Layer 3 of a small transformer language model trained on English Wikipedia (10 layers, counted from 0, width 128).
A neuron's activation on a vector x is GELU(weights . x), where the dot is the dot product.

Input weights of the MLP neurons that the questions are about. A number n stands for n times 0.0058.
n21: 22 57 -1 20 15 -17 -6 -35 -10 -18 -65 -12 2 6 33 -4 -2 -23 20 32 -30 -6 25 3 -11 -2 -1 16 -20 -4 49 -31 3 -2 41 -11 -16 27 37 -30 -4 -18 10 -22 21 -4 -24 -35 28 -39 1 -11 41 -19 38 7 4 33 2 -21 -3 4 1 6 -11 -22 -29 -4 -12 58 -9 -13 8 -5 34 23 -14 -3 -9 -28 -6 11 -13 -11 -4 27 -30 -7 -40 -27 -21 -11 28 7 1 -10 7 23 21 9 3 12 -9 -12 1 -6 4 9 -18 -13 16 51 3 -37 24 -28 -25 -22 -5 8 10 -1 50 10 12 26 25 -32
n49: -26 -15 3 -6 4 -31 32 -17 -16 -24 -20 -7 0 24 -6 31 12 -11 4 -14 0 -27 50 23 2 -12 25 39 8 50 -20 -14 -28 -20 18 59 -7 24 9 -18 -18 -72 -5 -19 24 -11 -21 -9 41 14 -14 32 -13 -17 -45 8 17 -26 13 13 16 -31 -28 -34 56 -13 19 -3 -26 -2 -42 4 -34 13 36 -11 -26 24 14 8 40 0 -29 39 -19 -15 10 -11 29 -9 35 8 61 -20 0 -9 14 -43 15 3 9 -10 20 -4 -16 11 22 -6 7 -7 -17 30 -69 -44 -24 -19 28 -5 19 57 -6 -31 33 -16 17 70 -3 -33
n57: -1 3 8 25 -35 -2 33 1 12 15 -6 -8 -16 10 13 -24 14 12 6 1 10 -13 -10 15 -40 2 51 25 -17 8 4 2 -5 14 -43 10 -15 31 13 -30 36 -3 -30 15 -3 18 13 8 5 -2 63 0 7 7 25 -1 6 -8 -11 -17 12 -32 -38 0 -12 13 -1 -16 -16 -7 29 -23 15 11 -1 7 14 -10 -8 21 -20 -25 -27 -26 8 3 32 30 -29 5 1 2 -10 -37 11 18 21 -32 -26 8 -11 -9 18 1 -9 -13 7 50 -16 -5 29 36 8 45 -27 -19 -42 16 10 44 6 -39 -48 -2 5 -33 -15 -26
n58: 34 -9 11 14 -35 -9 6 -27 -20 -20 8 3 29 -34 -6 -25 4 -30 9 -29 15 -5 34 -17 -26 -18 14 -26 -10 -40 -1 11 -19 -22 1 27 6 -8 12 -12 29 -13 28 -25 21 -16 2 -52 15 18 -12 -38 -41 9 -20 8 7 -18 -27 -24 -9 7 20 -10 10 -3 8 -20 -22 18 14 1 -40 28 21 28 -30 28 21 30 36 7 -1 13 16 -5 -21 24 -3 -10 33 27 -22 14 -32 6 -16 -25 9 4 2 38 -45 38 26 23 -34 -1 -7 1 -31 3 1 -4 2 46 13 33 -3 12 -11 -2 9 4 1 15 30 -8
n66: 4 -6 21 11 -10 -24 5 -26 -13 -51 30 1 22 45 -20 8 3 -11 -10 29 18 -19 5 31 45 -3 26 6 17 20 -16 30 -23 13 4 6 -17 23 -44 7 27 -16 -9 6 10 -15 -26 -35 6 11 -6 50 -34 8 -23 -12 -50 54 -9 -3 -6 -18 4 -19 12 20 -30 -42 -63 -22 -2 8 -8 1 12 16 -7 11 33 6 32 -48 15 47 -50 -7 -10 -19 -14 14 -25 15 7 0 -23 26 -8 -33 -18 -3 2 12 -13 4 23 16 -5 -14 2 27 3 -15 -2 -3 17 -22 -1 10 38 -1 4 52 -4 -11 -11 25 -8 -18
n105: -36 43 19 -21 42 21 -10 -33 -8 -31 0 30 14 14 11 -15 11 3 -13 8 -23 3 17 -1 -26 6 -9 13 -7 -24 -33 -6 -34 34 34 -1 -42 -5 -4 -18 7 -1 -9 -36 6 7 -6 -6 48 -18 19 -36 16 8 -7 -2 -21 -2 -11 -1 -1 0 7 21 12 8 -57 -34 -33 -2 3 -17 1 11 -15 1 -36 -18 22 -5 19 1 -8 -5 -11 -9 36 34 -59 -23 -1 13 -11 37 3 10 -25 -17 -13 -30 8 46 10 67 4 24 -36 7 25 12 26 10 12 -21 30 -36 25 -15 -21 12 62 27 14 49 2 -6 18 -19
n109: -29 -20 -32 26 -29 -50 31 -23 30 -11 3 -76 -8 -12 0 18 15 8 10 2 87 -26 37 18 -40 46 -12 -22 -26 15 24 7 0 16 27 58 -20 46 -5 12 -11 16 -11 -18 9 4 18 -20 -5 -7 -9 -11 -7 -7 -4 65 -29 40 1 7 -1 -2 -9 21 72 37 -15 -48 18 8 -1 12 -11 2 -2 -19 -26 21 -28 -1 -22 -26 2 -1 -18 -11 5 41 8 -5 22 8 18 28 -20 9 28 -2 2 -15 -25 -36 27 6 -18 34 -28 22 -1 -4 15 17 -17 1 -32 17 11 3 -13 2 27 16 -4 29 -6 -37 14 -18
n120: 16 12 9 10 7 -13 -3 -36 10 -10 15 20 -6 19 -12 36 -9 4 -13 50 18 -26 3 36 13 53 -20 -15 25 1 8 22 -20 13 -24 9 -31 35 22 -23 -14 1 -3 -38 -4 12 0 -9 -29 7 54 1 1 9 -41 26 -67 8 -20 -18 8 -17 26 10 -1 22 -58 -32 -14 -27 -8 -4 -48 -17 53 -22 -1 13 23 19 -2 -3 -52 -25 -16 -3 29 35 6 -7 -3 3 -20 16 16 -17 16 10 3 31 -21 -18 23 28 -7 -5 -22 -5 6 -41 30 -37 18 4 -15 14 -11 16 -31 -10 16 1 -13 11 14 -16 -14 1
n123: -25 -34 30 -35 -20 -31 16 12 14 -7 -53 27 -24 -12 29 13 4 -30 18 -13 31 -44 2 54 2 -27 16 -50 14 2 14 15 -4 -9 -21 6 -6 51 -7 -18 -42 54 26 33 -11 -7 -9 32 -17 12 19 39 9 11 -1 -20 -48 16 -1 -2 10 3 -19 59 -3 -17 7 8 -22 -23 -46 -8 -12 20 -10 -14 -36 11 -18 -23 4 -31 18 15 -33 -10 28 -3 -44 6 5 -10 -6 -7 12 8 59 29 -33 -8 1 4 16 2 -12 -7 -10 11 30 15 -1 29 -34 -15 -51 -14 -51 62 -2 18 -11 -5 -11 37 8 -27 -1 24
n149: -18 14 9 -4 -10 -14 -30 -47 9 -36 -4 33 45 -23 30 -38 28 8 16 -13 -19 -20 -31 -19 -15 12 51 35 -23 -10 46 17 -36 -10 -12 20 2 13 -36 -16 23 -6 39 13 -18 -27 -21 2 -7 -35 14 -2 34 -16 17 28 -34 15 -14 -20 26 -6 41 21 -19 -13 -31 -33 -52 21 -60 -19 21 -4 6 -9 36 -21 13 -26 -2 24 -15 34 -13 33 17 -9 -57 -25 14 -8 12 -15 -15 -1 -44 -1 6 -39 7 26 25 24 -22 7 -12 -2 -1 -19 12 43 10 -5 28 -40 -8 3 19 -24 1 13 17 -1 -8 8 55 -9
n153: -12 -17 -19 -26 -11 15 -4 -21 32 -5 -8 -6 -1 -5 41 -19 -21 14 15 21 17 -41 8 -26 11 -25 12 9 -1 -23 38 -7 -23 24 1 -25 -13 -13 -14 -15 12 -9 14 -12 -34 -22 -5 25 54 -78 9 -16 1 -25 -8 -12 -17 36 19 -21 8 -15 -8 14 1 30 -19 1 23 13 -23 5 -1 17 24 5 5 27 7 -28 -24 -3 12 -1 9 52 10 -13 0 15 -50 0 11 -11 20 -15 17 15 6 -34 -29 35 33 -4 17 -23 9 28 -16 -34 -27 11 -6 -31 5 -30 -11 -5 30 32 -21 12 30 19 3 -7 37 5
n158: -15 11 -16 -22 -42 -5 8 -7 1 -27 3 14 6 19 -2 -67 1 3 0 -26 -21 -28 -11 3 -12 -27 9 19 -8 -26 27 -37 -10 45 61 -37 -52 -2 64 -27 18 10 25 52 28 54 -17 11 40 -59 8 -14 33 -7 -20 -20 -36 11 -2 6 8 -25 -8 25 -13 5 -21 -29 20 -10 12 -7 -34 19 -25 36 13 14 -4 12 39 -5 24 9 21 13 23 12 0 -9 37 14 -13 84 -10 -42 20 12 -61 46 -31 -20 18 2 33 5 -23 30 36 30 49 -7 -39 26 -19 12 2 -6 -12 2 21 -34 46 9 -14 9 -3 -19
n168: -19 -21 23 2 -27 -11 -7 28 -1 38 7 -13 -4 25 -11 10 -1 -27 10 -6 33 -95 26 9 -30 19 3 28 -27 38 4 17 -14 4 -10 -1 -14 1 -27 -14 56 -15 30 27 2 22 4 -1 3 10 54 -15 -10 7 -18 -7 -29 27 -16 24 -10 -21 41 4 19 24 -17 16 -26 23 14 -30 12 -15 4 15 -16 -16 37 20 -6 -47 -27 -44 10 -9 24 -14 2 -29 6 26 -3 6 17 10 22 -43 16 -17 15 13 17 4 11 2 -10 14 -1 -21 -1 4 -17 19 -39 -8 -27 -3 -18 -25 -7 -5 15 -14 43 -13 7 -12
n211: -5 17 -4 27 11 -28 7 -19 -14 3 6 -28 -4 -2 27 -10 -2 -23 -9 -17 -9 10 26 34 -73 41 4 14 -42 -1 -6 20 -23 2 27 -21 -18 7 57 -22 -42 17 -8 9 4 -3 14 -18 23 10 -16 -55 50 -18 1 29 -1 4 15 -36 -5 5 5 16 -10 -16 -3 -15 -13 35 20 -7 -26 -4 5 -7 -11 2 25 -5 -29 -4 37 6 8 -23 21 26 36 -41 14 27 -11 28 -5 -3 -3 28 25 -9 -29 29 2 6 -11 14 -37 38 18 -30 24 -30 30 7 7 -4 20 -10 -1 -7 36 23 23 30 -16 -31 3 -25
n266: -3 3 -49 24 3 -7 -23 -15 8 -13 -3 -49 -11 26 -29 10 -10 -50 7 15 60 -36 1 -1 -38 8 7 30 -3 18 8 -11 -52 21 -10 60 14 1 -14 -31 -7 -25 4 10 23 -6 -14 -26 14 -14 -9 22 8 1 -5 0 -22 26 15 23 -6 -12 -30 -10 -46 38 5 -69 -32 7 18 -33 7 -2 -13 -3 1 -6 -1 18 -14 3 -22 -23 -10 -6 29 4 -1 -11 18 -8 47 -4 22 -24 21 24 -11 -2 -37 19 3 -9 -4 13 2 65 7 -38 46 74 13 -16 6 40 -28 18 -29 12 33 -3 -32 -14 20 29 -11 -35
n269: 5 23 5 16 16 -1 38 -25 -19 6 -4 -28 7 -16 -40 -16 -8 27 40 -5 -49 17 -21 15 34 26 36 -12 -2 -14 -17 -18 4 13 -24 -11 -17 -12 21 5 -4 -35 -31 -11 11 -8 6 6 35 -17 15 -14 33 -10 9 -22 -3 -12 -2 21 46 -12 -11 19 19 -32 20 -1 -27 -23 17 -20 -27 10 -1 -5 -12 3 -12 -21 5 -15 -26 -6 -4 -10 8 -7 -9 0 -14 13 4 17 27 1 30 13 3 -23 24 8 -8 6 11 -4 -27 28 18 -13 19 19 -80 10 -1 -31 -14 17 6 9 3 14 18 6 5 -32 -35 -2
n286: 19 38 7 -10 15 -5 3 25 8 -75 -39 -8 10 7 -4 -46 -6 -33 30 23 -13 -6 -33 -37 -52 -12 22 -28 14 -32 29 19 -36 -28 -4 11 -14 -34 -15 11 6 6 15 -9 -11 10 -50 9 1 2 -19 8 15 8 -2 43 17 60 -2 -27 10 14 -4 -3 1 53 6 -36 -17 -4 17 18 32 7 9 -39 -18 2 -6 22 -6 -22 13 -18 -21 -9 14 9 -15 -10 -13 -10 -22 25 18 28 23 8 -13 -13 -26 32 -16 -1 -7 -5 6 1 -48 -13 30 -14 -12 34 -43 2 14 -1 -40 -9 18 44 -7 5 -12 15 35 -3
n319: -19 14 17 1 -21 14 -14 1 1 15 8 -24 22 -24 11 34 24 -6 -1 41 34 -13 16 6 -14 1 13 18 -22 27 -7 26 -2 23 -19 11 -17 41 -11 1 1 -34 23 2 -41 19 17 -10 -15 10 -1 -42 19 -39 2 2 -39 37 -5 -19 40 -28 13 12 25 -3 3 -52 -40 24 14 -8 -11 4 30 -55 19 10 5 10 -39 -30 4 39 -23 -2 3 -4 24 14 -6 -4 6 1 -11 -50 -13 -16 -13 -10 -4 12 19 1 34 -13 13 -18 -12 -24 62 -23 -9 13 13 -35 -10 -46 20 -21 26 31 -9 -12 0 -12 -4 -46
n326: -3 11 -5 11 38 15 -19 -51 19 0 3 18 14 -5 51 13 16 9 12 3 22 -24 27 17 -9 11 16 27 -1 4 -21 19 -39 3 -25 10 26 -4 -33 7 5 13 -16 -1 25 21 -30 -13 18 -2 17 10 7 -58 0 -11 10 33 8 9 41 -12 30 20 -3 30 -10 -3 -15 26 -28 -8 3 7 -1 -27 20 -4 1 -20 -15 17 9 -14 -24 -40 25 5 -38 12 10 5 -4 6 -37 -2 -14 -28 -14 -7 -4 13 15 -2 -15 -28 -58 -36 7 2 13 -49 -16 5 -1 4 16 20 9 13 14 -62 -3 4 -10 11 20 27
n341: -7 -5 19 27 -18 25 4 -21 5 -8 -55 23 -27 -1 2 19 44 -31 31 -25 -15 -1 10 -48 -28 2 2 12 1 -50 -3 -14 -1 -20 -7 1 3 12 -3 -1 -26 9 3 -3 34 18 -25 -43 54 -15 -1 -9 9 -37 14 1 11 24 -8 35 -2 25 20 9 20 46 34 -11 -15 18 1 -62 14 5 41 21 -14 16 1 -16 46 7 2 -8 -2 -24 -10 5 22 -22 -18 -23 -11 -3 -18 16 -10 2 -26 -16 -25 29 22 -17 17 -1 -8 56 5 -44 1 -13 23 -37 2 21 33 59 -39 -6 -38 -15 16 -8 18 -15 -11 -17
n357: 51 5 -38 -18 1 43 25 5 -59 7 15 4 27 -7 8 -17 -26 -16 42 2 25 6 -16 3 5 16 55 4 -31 21 15 3 18 -20 21 -16 -44 32 14 -11 -30 -30 -28 31 6 -20 -16 -3 -20 5 36 10 22 -20 11 14 -1 10 -1 9 22 -14 12 -6 16 -32 7 15 11 -7 -3 -35 -28 0 -3 29 -40 22 -24 -14 43 14 -25 -8 -12 -7 -11 0 -2 1 -27 15 35 14 -40 37 22 -17 -18 37 -30 -14 -14 -7 48 17 32 13 -4 -18 27 27 -60 -23 -59 -44 -26 15 -5 22 -43 -32 1 5 15 24 -29 -13
n377: -35 4 -2 3 -1 -29 -21 4 -11 -38 -6 -16 -14 -29 17 12 9 -16 -47 32 -15 16 39 -15 18 -1 17 5 -16 -42 36 11 10 -20 -7 14 0 -19 -60 31 -17 15 22 3 -25 6 0 -20 4 -7 -23 -9 14 5 20 18 -5 16 -1 -36 -22 -9 34 -1 24 -5 13 -16 -23 15 -21 -9 1 -1 29 -45 -1 12 20 -6 1 25 -1 24 -16 1 23 41 -19 1 6 -11 3 2 17 -19 18 8 21 4 -18 38 -2 16 3 1 7 11 -9 3 -15 -1 13 3 21 5 23 -19 -32 -9 -13 16 8 23 -2 0 20 -14
n382: 13 -8 44 -3 -8 11 -4 -30 -26 1 19 -34 5 -23 -6 -8 1 -51 -38 8 1 -13 7 -20 30 -10 35 3 -10 -42 42 1 -10 -21 16 29 -11 -10 10 -35 10 -4 -33 -24 -6 -24 11 -48 4 -32 -4 7 16 -1 21 -13 4 -3 -29 -61 21 -37 -37 17 7 -31 7 17 -39 36 -8 23 42 7 41 -19 -42 18 37 17 38 10 -10 35 22 -6 30 -9 6 -11 -27 21 18 10 14 32 28 -6 1 -3 -2 64 -28 -2 -7 -9 -52 -21 1 1 -20 4 -55 -21 -9 -6 6 -28 -14 -5 3 20 14 50 12 -5 16 -15

Each question shows a token from some text and the vector x that enters the MLP there. A number n stands for n times 0.054.

"c": -24 1 -12 8 -16 22 -14 18 -5 17 0 -9 -5 -17 -31 26 9 21 -4 -19 -19 40 -3 -5 1 6 -33 4 3 -12 -5 -4 33 -9 -14 -11 46 -2 6 30 -3 20 -19 11 -17 1 8 5 -14 0 16 -20 5 -13 -7 21 0 -44 7 19 -25 6 17 7 7 -4 10 8 44 -34 17 15 -9 12 -13 -7 8 -13 -9 -9 38 -8 -6 -3 42 -8 2 -32 20 15 -38 -2 -7 0 -16 -11 8 -5 10 0 21 -9 8 -4 15 -15 14 -17 -4 -2 -2 -29 6 6 -1 27 10 33 3 -36 -13 19 0 10 6 -18 -26 0
Which neuron lights up most? n341

"th ": -1 6 -10 3 5 -6 -11 2 22 0 12 4 -11 -17 -5 -5 -14 17 -2 -14 3 47 15 3 -9 7 -6 3 22 -7 -34 -13 -4 -13 -11 -17 8 -5 9 38 -11 9 10 3 -10 8 20 6 -5 5 13 26 -2 10 -7 -7 -4 8 -15 -7 -3 2 -8 3 15 14 15 10 24 -7 -7 9 -4 -13 12 -22 -2 -10 -5 -6 -13 11 -15 -17 6 -4 6 16 6 4 5 -2 -2 -10 0 0 -9 -4 27 -14 2 9 3 -7 7 -22 8 -3 9 13 1 19 7 -7 -7 4 -10 11 -5 -19 4 -4 0 -13 -37 10 4 19
Which neuron fires most, and how strongly? n377, at about 0.31

"on ": 12 1 11 -1 4 6 15 11 1 14 -11 9 -29 -6 3 18 9 1 16 -8 -17 43 -11 9 15 7 -23 4 5 -5 7 8 1 -11 8 -17 32 5 -9 10 4 -15 7 0 3 12 15 5 -8 28 -14 4 -1 6 10 -25 12 -20 -16 3 -10 -12 6 23 5 2 -1 22 -23 -10 3 -4 -1 -3 1 -3 1 1 18 2 -19 16 2 -4 8 1 -13 3 -14 11 6 4 -19 -8 15 -13 -2 0 -3 -4 -10 -1 11 -4 -7 -8 7 -15 17 0 -9 5 5 15 15 6 -5 3 -6 0 -4 -5 -7 -20 -38 7 -5 -2
Which neuron lights up most? n377

"4 ": -5 -18 23 -1 -10 -2 -25 9 2 -43 4 12 -10 10 -23 4 8 13 -1 -4 12 22 5 -7 3 -12 -11 7 -4 -1 16 -6 5 4 4 -14 15 21 4 -8 15 -3 3 29 -7 4 -6 -16 0 -2 9 8 10 4 0 -24 -40 8 -3 -3 -8 17 9 2 -5 23 -3 7 -1 0 13 3 3 -19 -10 11 18 -11 -7 -15 -24 15 -6 8 11 17 -19 1 -3 16 -1 -8 -9 48 -10 -12 -3 3 -13 -3 16 10 -10 -25 -10 -3 -2 9 12 37 -4 -1 6 10 2 11 -8 13 31 -34 16 -15 0 -19 -30 -10 8 19
The three highest activations, in order: n158, n66, n149

"ed ": 8 -6 10 7 7 15 -9 3 14 -10 -21 1 9 -7 10 -17 -1 0 9 -11 -21 37 -13 -3 1 -15 -23 17 10 -8 -1 -9 -1 8 -9 -10 19 -6 3 18 7 2 1 2 -3 11 2 12 17 -14 19 12 20 3 8 -13 -2 -13 -2 13 8 5 11 -3 -5 -2 3 8 -1 4 -5 -12 4 -31 -4 6 -3 -23 -7 -5 -4 12 -7 -4 12 1 -12 8 11 1 29 0 -15 -11 11 4 -7 -3 0 -5 6 2 4 8 3 7 7 -15 11 -11 -3 -6 5 2 15 -6 -12 0 14 -9 8 -3 1 9 -41 -4 2 9
Which neuron lights up most? n149

"or": 22 -3 12 22 -5 -8 -8 6 3 -1 31 -3 9 -18 -15 -10 13 39 2 9 3 58 27 -5 -22 8 -23 7 -2 -7 12 -5 11 -17 -8 -3 23 20 12 3 -7 8 -30 13 -26 7 4 15 -24 22 -14 -24 -18 19 -3 -7 20 -29 -5 2 -11 44 9 6 4 1 -19 -24 30 -19 -1 12 -15 -15 -8 7 -13 -21 -6 -6 0 22 9 5 49 -10 10 -9 19 9 2 6 -21 13 -5 12 -11 -4 25 -28 16 2 -19 6 -20 1 0 -21 -30 -8 -21 -4 21 -7 14 -12 27 10 11 -74 -9 -5 9 -21 -2 14 4 -5
Which neuron lights up most? n58

"-": 12 12 -1 2 -5 4 14 -6 -13 1 33 -4 -2 -19 2 -23 7 11 -11 21 4 -2 4 13 9 -25 -34 17 9 14 -17 7 -4 -23 -29 16 23 -10 4 11 -15 9 -8 3 20 -1 19 22 -4 16 -4 -4 -1 22 4 2 11 -12 3 2 -5 8 14 -5 -22 15 4 10 12 5 23 12 12 -49 -3 2 22 -19 2 14 10 21 0 -14 19 -26 14 -1 -23 -7 6 -25 -6 -11 -1 15 -12 -3 9 -3 24 0 -19 0 16 -2 -11 -18 7 -1 5 1 -10 -5 4 15 1 7 -19 -4 4 -30 4 4 -29 -5 3 -6
Which neuron fires most, and how strongly? n326, at about 1.4

"was ": 1 -7 -3 -17 -4 -11 11 -4 0 22 -5 -4 -12 -26 1 19 -11 -17 -7 8 -6 12 -15 14 11 -11 -32 9 1 0 -9 -4 -6 7 -3 13 24 -6 -10 12 0 -2 -7 5 11 9 -2 11 -6 16 5 4 1 -16 3 -22 3 5 19 -17 20 12 16 7 10 10 1 30 37 -18 6 13 5 -37 -9 14 29 -21 2 7 -26 -12 13 28 -1 7 -9 -24 13 -2 4 -9 -8 -3 -5 4 -7 20 -1 -2 10 -1 -4 -2 18 -21 7 -22 -6 34 -12 -11 -12 0 12 1 0 -10 -16 -17 -11 4 4 8 -31 5 16 4
Which neuron lights up most? n326

"rele": 0 1 10 -6 -7 -8 -12 -6 -17 32 -39 21 -11 -19 -34 18 -6 34 18 1 -3 59 -28 1 17 -17 -45 18 12 -5 5 3 -9 -23 -17 8 10 -20 -28 -13 -1 4 -27 -4 0 3 16 -5 0 -1 11 3 36 12 10 -20 34 -40 -13 -10 0 10 5 2 8 -10 15 46 24 1 2 22 11 -39 -6 -6 37 -32 -8 13 -35 -18 0 21 -3 19 26 -16 -11 4 -18 -10 0 11 10 2 0 5 -6 -2 27 -6 -8 13 15 -7 8 -21 1 11 20 15 -10 23 7 -6 5 -18 -23 -21 13 -1 3 -5 0 -2 -21 10
Which neuron fires most, and how strongly? n269, at about 1.7

"Y": -2 -5 -17 20 -6 22 -4 17 5 8 -13 -3 -9 0 -14 8 9 14 -6 10 -15 21 0 3 -14 -17 -20 -2 13 11 15 -6 -10 -20 -18 7 29 -19 -22 12 3 11 15 -12 21 11 22 8 -18 7 -30 2 -5 29 -12 -6 -25 -10 10 4 -40 22 0 -2 -3 12 11 6 24 -18 -5 11 -1 -70 1 9 -24 -31 4 -12 -6 11 -2 -4 27 9 -7 -14 -3 19 40 -14 21 -15 -1 22 -10 -10 -9 -1 -16 1 -1 -4 -37 0 6 13 -4 2 -8 10 30 -2 -2 14 19 -2 1 -3 16 24 13 -11 -4 0 10 8
Which neuron lights up most? n266

", ": 7 -5 -11 -3 -3 -7 2 -10 -12 8 -2 -13 -12 -14 -2 -3 2 -6 -4 -6 -11 23 2 -7 7 2 -33 16 -10 -4 -4 -1 26 -4 -9 -28 8 6 7 10 5 8 -2 10 7 18 -4 19 -9 -13 -1 -4 7 11 19 3 -2 -1 5 0 5 10 -15 -11 -21 20 3 1 19 11 4 8 15 -8 6 0 15 -5 10 -17 -4 14 -6 -7 22 6 -10 7 -11 11 4 3 7 23 9 -1 -14 13 3 15 5 1 1 -2 -4 9 2 5 2 35 -6 7 -21 5 2 1 4 -20 10 0 -17 -28 10 3 -39 -11 6 4
Which neuron lights up most? n158

"ace ": 0 9 -14 -3 11 22 -14 -4 11 -4 -15 -4 -3 -9 -5 -5 -21 -10 6 0 -7 46 0 -11 -7 0 -8 11 6 -11 -3 -5 8 0 -15 2 9 22 0 18 17 -6 10 1 7 9 2 -10 9 4 2 7 10 -1 9 -5 8 -16 -15 -1 -1 27 5 8 -5 0 -19 22 11 4 3 18 6 -13 22 -5 2 -39 13 2 -4 11 -13 1 27 5 0 0 1 8 -11 -4 -12 15 2 1 3 -1 2 2 -3 9 -2 -19 -11 -17 -2 -4 3 23 -22 7 2 0 12 8 2 12 3 -12 6 21 7 -4 -41 -2 -5 -10
Which neuron lights up most? n21

"ra": 10 3 10 -7 2 5 -11 -8 1 27 0 20 -6 28 12 -37 -12 33 21 0 -3 24 -10 -26 19 -8 -35 12 2 -3 9 -35 15 -15 -32 2 -17 -19 -5 -9 -1 13 3 -27 -21 -11 11 5 28 35 -4 -13 -22 15 19 -34 33 1 -20 4 -21 28 -4 4 -5 33 6 18 26 0 -5 18 18 -38 1 7 -4 5 -14 -9 -13 16 5 10 28 9 15 -39 7 -18 -3 -13 -4 36 23 -10 0 9 -20 -11 -8 6 -9 -18 -27 -19 24 -27 -15 -5 -15 6 0 6 14 21 2 8 31 -19 -27 11 -12 0 4 21 5 6
Which neuron lights up most? n153

"ew ": -9 27 -4 -11 6 13 2 1 11 -21 -9 3 3 1 -1 4 -14 6 8 1 7 50 3 10 -10 6 -19 1 15 -11 -23 15 -4 -23 -8 -2 11 5 -10 36 3 -1 17 3 -10 7 16 -7 -4 18 -9 -1 13 -11 -1 -25 -5 -13 -10 -5 5 27 -15 2 5 14 -16 17 0 8 -19 -8 -11 -30 24 1 15 -32 3 2 -7 11 -2 -11 13 9 20 2 8 -9 -1 -32 -3 -2 10 -1 -5 5 16 -7 8 12 3 1 -9 -21 24 -6 7 5 -14 17 -3 3 1 9 -4 0 -6 -17 -15 -1 6 -7 -35 -5 18 25
Which neuron fires most, and how strongly? n377, at about 1.1

"ne ": 3 13 13 7 -4 17 -16 5 23 3 17 2 -1 11 -10 -7 -23 17 4 5 14 3 7 -9 5 -7 -16 1 0 8 -12 -5 -5 -4 -13 -20 2 0 -9 12 7 0 1 -1 -27 -3 12 1 -4 19 -5 4 -8 11 -5 -5 -8 10 -8 -7 -5 7 -9 -5 14 12 -13 -17 -10 -3 4 31 -15 -14 9 -7 28 -17 0 17 6 -5 -15 9 -2 -4 -10 -5 2 23 0 -15 -5 10 16 -10 -15 -14 6 1 0 8 13 8 1 3 28 -20 0 11 2 8 9 0 -2 20 -6 4 4 1 -5 9 0 1 -41 12 2 0
Which two neurons fire most, strongest first? n66, n319

"s": -23 -6 1 -4 13 14 -12 17 28 9 -8 -17 -20 9 -24 4 -15 20 4 -9 -1 60 -15 -16 -7 0 -25 1 22 -4 -31 7 -18 28 13 0 -7 -19 -10 1 13 17 -22 -3 -7 -15 28 22 11 -2 -3 -20 -1 23 -16 -11 1 -8 7 -1 -33 40 4 -7 -17 42 4 11 19 -35 11 13 9 -9 -25 6 8 3 3 4 18 19 4 -22 7 2 -22 -2 -3 6 -12 -10 -6 -14 26 -4 -3 22 1 -3 11 16 -5 7 4 -22 26 -1 2 13 -9 1 13 -2 25 2 0 9 -8 -7 -24 12 -23 -10 -5 12 16 -21
Which neuron lights up most? n105

"March ": 20 -1 8 7 -7 27 2 -9 1 -3 -28 1 -11 7 11 6 -12 19 21 7 9 62 10 9 -3 7 2 12 -6 14 -26 11 7 8 10 -7 16 46 -18 -12 6 -10 -22 -1 -21 18 3 2 -40 4 -5 7 25 8 6 24 2 6 -10 1 -2 37 -4 5 2 -14 -8 5 41 24 0 -8 0 -42 -39 3 -15 -12 -6 -8 -18 -9 -9 -10 13 16 -6 -29 2 25 3 19 -1 7 -8 8 8 -1 18 0 16 -3 -18 -22 -5 -9 23 -29 -6 10 -16 -4 -10 9 -21 3 -12 3 9 5 4 -12 -2 -5 -22 -21 -16 7
Which neuron lights up most? n357

"December ": 15 -20 17 -14 -8 12 19 0 9 -8 -37 4 -16 7 -3 20 6 9 12 -3 10 53 -8 13 -28 -1 5 3 -12 0 -1 3 7 -4 -4 -25 33 38 -19 -13 8 7 -11 -7 -19 16 -12 -7 -22 23 -12 13 18 5 4 21 -8 2 -12 -12 5 28 1 1 1 -15 8 11 28 21 10 -11 -4 -20 -43 -2 -8 -14 -10 -26 -28 0 -24 1 6 -6 -9 -31 -4 30 12 23 0 23 -1 7 5 2 4 -2 17 8 -6 -13 4 2 25 -8 -1 23 -18 -5 4 8 -5 30 -7 15 19 2 0 -15 0 -12 -24 -16 -9 6
Which neuron lights up most? n123

"when ": -3 -8 -2 10 2 10 -11 13 2 9 1 -2 -7 -11 3 7 5 4 2 1 4 52 1 3 13 -3 2 -4 1 -1 -11 -16 -17 4 -3 -3 19 19 0 -15 -13 -2 12 22 -14 -6 12 1 -3 -8 1 -7 16 14 -17 -14 -3 1 4 11 21 18 -7 12 -7 -1 1 19 30 -3 -2 19 13 -20 -10 -11 -2 -3 2 -10 0 -12 16 -24 -12 -10 -11 -1 -3 3 -3 -3 -7 16 7 -7 0 30 3 2 -10 0 -1 0 7 -2 21 4 1 -5 2 -6 9 19 -13 13 2 15 -11 -5 13 -24 -6 -5 -37 -22 -22 13
Which neuron lights up most? n123

"ew": -4 11 0 -3 15 -14 -20 20 20 20 20 -3 -13 26 -5 -9 -16 -1 8 -5 29 28 2 5 -32 25 -17 7 4 13 -11 -3 -1 -18 1 -3 25 14 -10 45 -11 8 5 30 -30 0 29 6 23 22 -6 -30 -3 26 13 -4 20 -28 15 17 -10 22 -23 -5 22 21 -15 18 -18 -17 -27 2 8 -39 -43 0 -11 -16 -15 -11 3 2 6 -29 38 -17 -6 0 -1 2 2 -29 12 7 14 20 0 -5 -3 -9 2 19 9 -10 -22 -23 -4 -12 -22 -8 -5 -15 9 -1 -6 3 22 -7 -4 -49 -17 -24 14 -13 6 7 -13 22
Which neuron fires most, and how strongly? n168, at about 1

"On ": -6 4 18 -8 1 -2 17 13 0 -1 -5 10 -41 -13 8 13 -9 -1 27 11 4 52 -8 14 18 2 3 17 -10 18 -16 29 -24 -9 10 5 23 26 -7 3 3 -13 7 -4 7 22 18 -8 -29 15 -16 6 -8 19 7 -35 24 -14 -12 9 0 -13 -4 19 -9 -8 -8 21 14 -15 -5 16 -7 -33 -18 17 1 -21 11 15 -9 -8 -4 3 20 -2 -12 -4 6 4 3 -1 -2 9 16 -10 3 -7 4 16 -9 -23 0 -21 -7 -6 18 -8 18 -19 -12 9 7 9 -22 11 9 -6 -17 -7 -6 -27 8 -6 -26 0 -7 0
Which neuron lights up most? n49

" ": -1 11 -4 1 -3 20 8 4 17 -4 -1 21 1 6 -8 -12 -3 0 5 -2 0 24 7 0 6 -2 -10 2 -4 0 -11 16 -1 2 -22 -13 10 -7 -6 9 11 7 -8 -7 -30 11 20 5 -15 27 1 -5 -10 6 -8 2 11 -3 3 3 3 8 9 -12 1 11 3 2 5 10 4 9 3 -14 1 -10 -13 -11 14 10 -8 -9 2 16 11 4 -3 -3 -13 20 -3 -1 -12 0 -1 -7 -7 -9 -7 5 12 10 -3 -2 -1 5 13 3 -4 0 -9 -2 21 5 4 16 -3 -17 5 -14 8 1 2 -8 -45 -4 -3 -5
Which two neurons fire most, strongest first? n319, n286